Layer 4 of a small transformer language model trained on English Wikipedia (22 layers, counted from 0, width 128).
A neuron's activation on a vector x is SiLU(gate . x) times (in . x), where the dot is the dot product.

Input weights of the MLP neurons that the questions are about. A number n stands for n times 0.0019.
n77 gate: 13 -85 4 51 126 16 84 92 -46 -128 -28 -16 -72 292 129 89 39 131 -6 45 -52 235 49 130 -2 120 -43 233 132 335 38 -40 -106 -136 154 -3 80 129 -12 93 -262 193 -41 3 224 -218 121 38 -86 -56 -72 17 -112 -76 -467 8 -146 -69 76 -126 -286 -28 -45 256 35 -181 255 -73 -127 -415 47 -87 114 -86 67 24 -160 173 86 -278 -67 115 -4 -95 -11 -48 -89 -169 -262 105 -107 -183 -173 -35 155 213 61 23 -141 21 -215 -104 -186 52 -34 96 292 89 71 45 -8 80 -123 10 -145 69 -267 -30 53 -177 199 113 -90 -424 -280 -103 37 -173
n270 gate: -25 -176 -28 -35 -68 -148 66 65 -120 -76 -67 -75 58 -212 -176 136 -88 45 -10 -143 122 -55 -98 -4 304 84 -28 -181 -48 -128 17 -154 77 -41 33 150 172 -230 67 -6 -1 -39 142 7 -64 37 -50 13 -174 -57 83 28 205 114 -171 125 82 -65 -140 -68 -232 -108 31 -167 97 190 28 116 -53 9 102 -118 302 61 242 163 -35 -8 -75 -59 197 -179 -36 74 32 248 128 -13 168 152 -81 98 115 131 -54 -77 -21 -238 87 132 -271 -271 48 2 159 -19 0 -95 118 43 184 35 -48 118 71 -220 80 124 -85 -230 106 67 17 275 132 -146 17 -156
n335 gate: -126 -63 168 -62 60 16 -27 181 11 -42 151 -15 100 190 51 -221 59 -22 -130 -80 -22 -234 83 117 78 -265 109 147 -180 230 12 37 -163 -181 129 -123 -56 60 9 -96 3 -118 -296 152 -91 -207 -212 -225 6 172 -28 -107 -57 -3 62 319 -50 -55 -160 78 -158 -20 -122 49 -17 -67 134 -358 -37 -133 182 80 -203 131 41 -35 32 -157 6 108 -78 82 98 278 -91 29 -134 65 -118 -182 3 -121 222 -10 3 6 -119 100 115 -61 -290 -57 -22 127 -33 184 53 84 -55 -96 120 50 335 -22 -116 -94 -103 61 26 -176 -16 -103 64 -212 -128 32 -59 50
n353 gate: -192 -154 35 -227 105 -275 -31 280 -61 -231 -34 8 -145 -17 142 -30 -102 116 -137 -179 -75 141 -27 -12 269 -212 -104 -384 -60 64 312 162 41 -94 220 -168 -434 91 -8 -20 28 155 -217 278 194 100 282 -108 59 36 38 86 241 36 -46 -136 23 35 252 180 -123 -50 91 4 380 32 30 -189 13 81 -11 -107 100 236 193 -13 -74 -103 368 -133 9 -9 -6 -164 80 106 184 -241 54 -78 -125 -91 -33 -182 12 71 54 -76 31 103 -29 -208 -146 75 92 -65 -176 126 -66 64 183 -148 117 -114 -66 -393 -4 223 -43 -35 -21 226 246 -86 -75 -98 196 -8
n77 in: 63 -146 -1 23 250 259 278 411 9 -234 -258 188 -35 33 -148 426 154 -241 -205 61 -149 221 38 -116 -177 252 19 -17 -37 143 25 -9 44 -37 125 -17 50 -62 -141 -282 133 176 0 -65 69 -364 65 319 16 232 -86 46 -30 -46 -38 14 -10 -22 -22 -58 -14 -41 9 -106 -69 -196 20 -36 -123 -236 78 68 174 -171 -20 207 -321 151 -219 -164 -85 197 16 350 -269 378 -125 -4 250 -127 12 -145 101 -81 129 75 73 -21 -132 -110 -190 -60 -61 306 -73 -57 81 47 -179 -132 256 -54 -215 164 13 169 101 77 158 -85 -2 85 -246 -315 -58 -142 -210 -267
n270 in: 105 -189 -49 71 -10 69 -319 -149 64 36 105 -27 0 117 75 -212 -15 48 -71 -31 93 184 -49 145 252 -174 -59 201 -7 -53 70 128 175 -321 126 76 49 -118 137 -136 -142 139 -3 0 -159 161 -317 -69 22 -164 -78 -44 21 34 -245 -292 -156 70 -152 -77 -168 -55 6 18 35 40 -5 -68 32 130 -196 -64 -199 54 286 20 -39 -216 96 91 9 42 70 17 253 6 175 -183 222 27 -91 67 -288 111 135 12 143 -117 130 82 44 84 37 -72 115 97 -14 -177 159 -86 63 -138 48 -41 227 19 104 18 257 67 -17 160 30 29 80 179 -271 4
n335 in: 105 67 99 -262 -8 50 -162 -52 -53 -1 46 173 13 146 -46 -87 -146 -114 21 -197 -26 28 61 88 -243 -62 -226 259 298 117 -196 121 -296 183 -67 -12 19 -171 -296 24 37 245 -192 -70 4 106 79 143 63 16 60 -182 53 145 174 358 -16 -49 -244 41 -147 68 227 -137 -12 -34 106 -352 -58 -137 -36 -68 -138 96 -149 29 98 -160 -19 103 -6 -147 -102 456 -114 161 -130 8 23 -209 -70 -317 205 86 -35 -98 83 244 208 17 21 -128 -2 -62 -3 119 105 68 -121 84 -56 20 130 41 77 205 29 123 -60 -163 -77 -176 -86 -19 85 -6 19 146
n353 in: 109 34 -117 -21 -35 148 49 -25 163 162 47 -36 79 -157 2 -49 112 105 222 -138 229 12 171 292 80 35 45 -63 61 -166 96 -44 152 -35 -146 89 -22 11 104 323 -11 62 179 -10 102 -160 124 -208 -167 -73 178 126 -298 168 88 83 43 -97 34 16 55 175 -161 -325 -8 -65 -172 161 -141 2 -17 134 50 -79 128 51 -18 52 -58 16 -191 -182 -115 -72 45 -91 -94 122 216 35 29 275 -181 -75 -100 72 24 58 75 -134 141 124 -142 -130 -42 -52 47 31 -40 -51 -109 143 161 -51 124 156 -3 -35 38 161 -193 69 -118 116 223 71 -141 -417

Each question shows a token from some text and the vector x that enters the MLP there. A number n stands for n times 0.0028.

"ms": -7 -135 27 -16 -77 -14 59 10 -53 49 -67 -44 68 147 -47 -43 32 69 95 41 32 -83 -99 -72 39 -49 -19 -115 -111 -189 76 82 188 24 49 -50 -55 -69 -151 8 -22 -16 -28 -27 97 19 -10 -3 -74 5 134 -88 52 -164 -98 -113 -115 -21 47 -124 196 78 -69 -20 122 119 -28 -70 74 266 3 -55 -20 -72 -9 -128 78 -69 -101 -36 -6 58 -37 -90 -21 -29 -21 -4 32 -106 -117 -69 -79 34 -7 -8 69 34 -58 -1 86 151 -96 122 3 -218 -26 116 -5 18 23 46 -84 14 -51 47 105 101 49 19 14 -124 -171 163 -58 48 149 19
Which neuron fires most, and how strongly? n335, at about 0.36

" in": 97 -89 54 111 -123 -17 128 57 -31 50 -22 -4 -65 33 -86 -22 60 123 -98 -33 107 -39 -5 -4 58 156 37 27 11 -218 117 -62 10 47 -70 19 -29 4 -60 -110 48 3 -141 41 105 -17 -56 -6 -60 63 -7 13 -21 -19 7 -68 31 -64 31 23 28 69 -92 -118 -26 -47 -26 -12 90 119 77 8 54 59 -62 -71 68 -30 4 -44 30 -64 -43 -224 -41 -1 -91 62 -38 -112 35 -212 73 -28 55 47 -80 53 -39 58 129 41 -57 -52 -34 -164 -86 -84 0 -37 -94 111 6 14 -114 7 -107 67 -107 41 -56 -29 -117 -36 32 139 102 69
Which neuron fires most, and how strongly? n270, at about 0.3

"awa": 148 -54 26 -22 -54 -19 124 51 -49 -53 -65 -19 124 64 -76 -15 47 -151 129 149 7 73 -188 42 -48 72 80 -13 202 -133 134 -405 56 -121 -59 -34 -49 -118 -30 177 -11 101 155 67 38 100 57 127 -106 0 44 -194 -10 -174 -21 -29 17 80 47 -48 49 181 134 46 -19 -42 -96 54 -9 38 -51 -90 -2 -33 -151 -9 -16 38 -39 11 -194 24 -168 -87 -53 -41 18 -185 54 59 26 -77 -8 -75 107 23 111 113 -117 -153 50 15 -88 194 108 14 -50 228 -41 -72 114 9 -182 -63 -80 8 -26 5 -76 112 157 -57 -113 -54 48 247 -44 42
Which neuron fires most, and how strongly? n77, at about 0.89

")": 60 -149 -205 49 -134 -34 18 119 63 -31 36 17 18 58 -4 19 69 -58 -33 62 -8 12 -149 52 6 91 -22 -22 30 -229 47 -93 49 -12 -43 -71 -78 -19 -76 22 -4 75 60 64 150 -137 -23 -64 -67 53 -85 -32 55 33 -9 -78 6 -49 -64 2 85 -32 59 -84 -27 106 35 -123 141 105 -134 -28 2 39 -63 -6 10 69 36 51 -38 -45 66 -114 18 13 -10 57 104 59 -84 -144 45 -71 37 13 63 63 -106 128 -46 11 -67 -27 85 -120 -6 -85 88 21 -29 1 -25 -110 47 -66 65 25 -50 30 -108 -24 -57 32 -49 55 101 -106
Which of these neurons fires most? n353

" imm": 76 -93 28 -8 -72 -5 34 125 -60 76 16 -10 -12 95 -77 102 43 -276 194 100 40 -6 -71 26 68 109 22 25 -45 -141 67 -191 -2 49 16 -129 -147 11 35 52 9 24 -29 -88 157 -27 -63 149 -67 42 -27 -185 -140 23 -69 110 -99 -103 50 -116 -150 -38 -53 -125 -86 -31 134 104 -1 24 -157 -45 50 -1 -106 -113 -58 -131 68 -47 0 16 -37 -87 -117 57 29 70 225 94 13 -1 -40 -103 89 81 205 27 -23 -11 -106 172 -43 46 -43 -207 -47 234 -8 63 328 129 28 -155 76 192 -55 -44 57 -136 -45 -101 -127 -48 -176 68 -5 79
Which neuron fires most, and how strongly? n77, at about 2.1

"ept": 107 -7 -61 123 -10 -69 91 38 6 -50 -74 11 85 136 -118 -46 -7 -43 216 161 156 145 -120 37 61 94 13 -135 80 -154 -155 -135 11 -51 49 -24 -164 65 34 -67 71 152 -100 -140 -2 -104 -125 -215 -95 158 -62 75 53 -110 -122 67 -157 -129 20 -24 -13 126 68 -1 13 125 13 32 5 61 2 -110 95 -44 -21 -12 22 2 40 12 -39 -19 -160 -40 9 -10 -109 106 -11 48 -35 -78 7 207 58 -10 111 -20 -127 -60 -11 61 -88 3 -148 -139 -49 186 30 -39 21 192 26 43 -84 176 86 105 -45 -79 7 -88 -172 55 -104 7 -84 10
Which of these neurons fires most? n77

"'": 104 -71 -52 225 -6 -32 72 -23 -30 11 -46 25 -43 54 -201 -87 70 -74 -67 96 -2 -1 -85 41 107 116 74 178 -51 -182 31 -268 21 26 19 -9 -128 -18 11 -23 2 79 87 3 66 28 -88 -160 -52 21 -68 -64 101 54 16 164 -8 92 -57 20 7 -73 -14 -215 64 -35 99 -52 45 197 114 -24 9 -83 -40 -76 121 -30 34 55 8 -97 -126 -185 106 24 -71 25 37 85 -94 -61 -106 20 -23 44 47 28 -130 14 99 28 -101 208 106 -132 -50 116 -53 58 111 -58 28 -66 37 126 -100 -69 -15 20 -24 1 -63 -119 15 24 164 -19
Which of these neurons fires most? n335

".": 61 -151 -109 -4 -84 30 60 0 -92 -13 -23 0 48 47 -29 78 36 -13 -98 21 16 -126 -74 74 70 40 11 30 38 -218 21 -184 15 -96 -32 -42 -30 -51 -67 17 -78 89 60 107 87 -37 66 -56 -13 -139 -56 -102 14 103 -66 -48 -111 75 12 29 11 72 -73 -192 -49 122 -50 -131 82 90 32 7 33 -31 -65 -72 -42 -15 41 -14 -70 -15 -15 -80 62 9 -58 10 73 -5 24 -122 27 43 -56 45 -8 23 -23 -20 25 -76 -202 44 33 -35 -36 -58 68 -70 -136 67 34 -70 -107 48 19 55 -27 -136 -133 -68 -33 -111 -95 58 -9 8
Which of these neurons fires most? n353

" mis": -6 -108 170 79 0 -9 -36 22 -128 4 -3 -20 39 114 -161 51 -17 14 -214 -71 -79 89 69 64 21 126 111 64 70 -132 145 -115 88 91 -30 -66 -136 -110 65 -45 -42 76 -15 -17 30 -23 -147 -138 -94 36 -106 -170 -87 -50 -46 -3 -102 19 58 6 -97 145 -178 -12 55 -98 -123 72 15 309 -135 53 -19 140 -141 -220 -4 19 34 7 17 -133 -65 -134 -102 -16 -127 -67 87 2 -127 -3 57 -186 -43 60 229 -62 -142 -70 -51 -29 -108 159 9 -192 30 103 -61 13 38 156 -39 -33 -40 -23 30 -5 82 36 -75 -87 -195 -98 -101 -10 -59 1
The two highest activations, in order: n77, n353

"nd": 64 -56 -277 60 -66 -18 75 62 -113 164 -186 45 137 -2 -43 -47 51 -94 3 32 128 76 -53 -9 108 -66 92 1 81 -128 70 -61 109 -30 45 83 -93 -34 -127 62 56 43 10 -9 122 -129 -58 46 96 44 -42 -306 61 -172 -111 72 -160 67 -23 -51 -55 341 68 63 114 -23 -14 -180 -81 23 -73 -109 -14 -175 -37 -26 13 19 -10 2 -33 -18 -62 -54 -16 106 -21 59 -3 -120 156 -20 57 17 119 40 0 -15 -22 -62 214 -143 -57 243 -6 -254 -160 59 -64 -65 44 219 -168 -102 69 -4 -67 99 41 -66 55 -104 -46 172 6 -94 -32 50
Which neuron fires most, and how strongly? n353, at about 0.0012

"a": 28 -57 -53 127 -157 -71 39 140 -13 37 -14 -43 95 88 -32 -97 -70 -61 14 69 -21 -27 -123 46 -19 -10 30 71 -61 -218 126 -116 11 -62 -27 -54 7 -151 -161 134 95 130 -13 139 7 -40 30 -17 -72 60 -42 68 -63 19 -90 -155 23 29 -1 -19 127 38 -36 -205 -22 152 40 -97 50 85 72 -3 13 -88 17 -55 -79 45 41 99 6 -67 -67 -61 -32 27 -19 -24 65 18 -59 -70 -2 -2 48 71 -23 182 -14 99 6 -72 -3 50 74 -170 -200 31 3 -12 97 28 44 -82 14 -19 -114 30 3 90 -10 -138 -115 60 71 129 -4 -12
Which of these neurons fires most? n353

" on": 172 -72 -104 196 -85 -15 72 35 -35 32 0 3 11 66 -168 -83 -33 21 -65 -2 63 -65 28 84 72 64 44 -26 157 -195 -49 -45 34 34 -110 -67 -79 -82 -10 -100 27 184 -93 122 62 -128 -156 -12 -121 -50 -37 39 -27 33 -125 -60 76 -16 17 27 -70 -36 -14 -53 51 -45 -68 -19 67 186 71 -35 87 -3 -112 -24 41 -23 -15 -67 215 44 -21 -125 -70 -79 -54 47 17 -98 0 -44 42 12 67 -13 5 12 56 116 161 -2 -44 -51 -99 -157 -54 -102 -85 -35 -179 40 5 82 -11 -85 -79 12 -121 14 -60 -84 -139 4 -97 139 158 21
The two highest activations, in order: n77, n335

" plants": 62 -108 142 -88 -120 -11 50 171 -33 12 29 -75 104 18 -140 -18 -178 2 170 106 -21 -120 -52 -4 69 -2 -69 -13 -69 -201 37 -183 102 -12 -15 -43 -54 -44 -110 -19 -14 76 -32 -3 33 -4 13 42 -73 -24 96 -63 9 -131 -19 1 -28 31 6 -83 116 -14 -112 -36 -8 97 12 -21 -22 123 -42 57 17 -3 -90 -44 5 33 23 -9 50 -4 -87 9 24 -138 -60 -71 87 -43 -116 -205 57 34 -12 38 83 60 -62 -19 -34 167 -127 -33 -3 -206 -27 69 45 11 140 208 -106 -24 128 43 43 29 -25 43 -92 -60 -101 -80 -173 71 51 53
Which of these neurons fires most? n270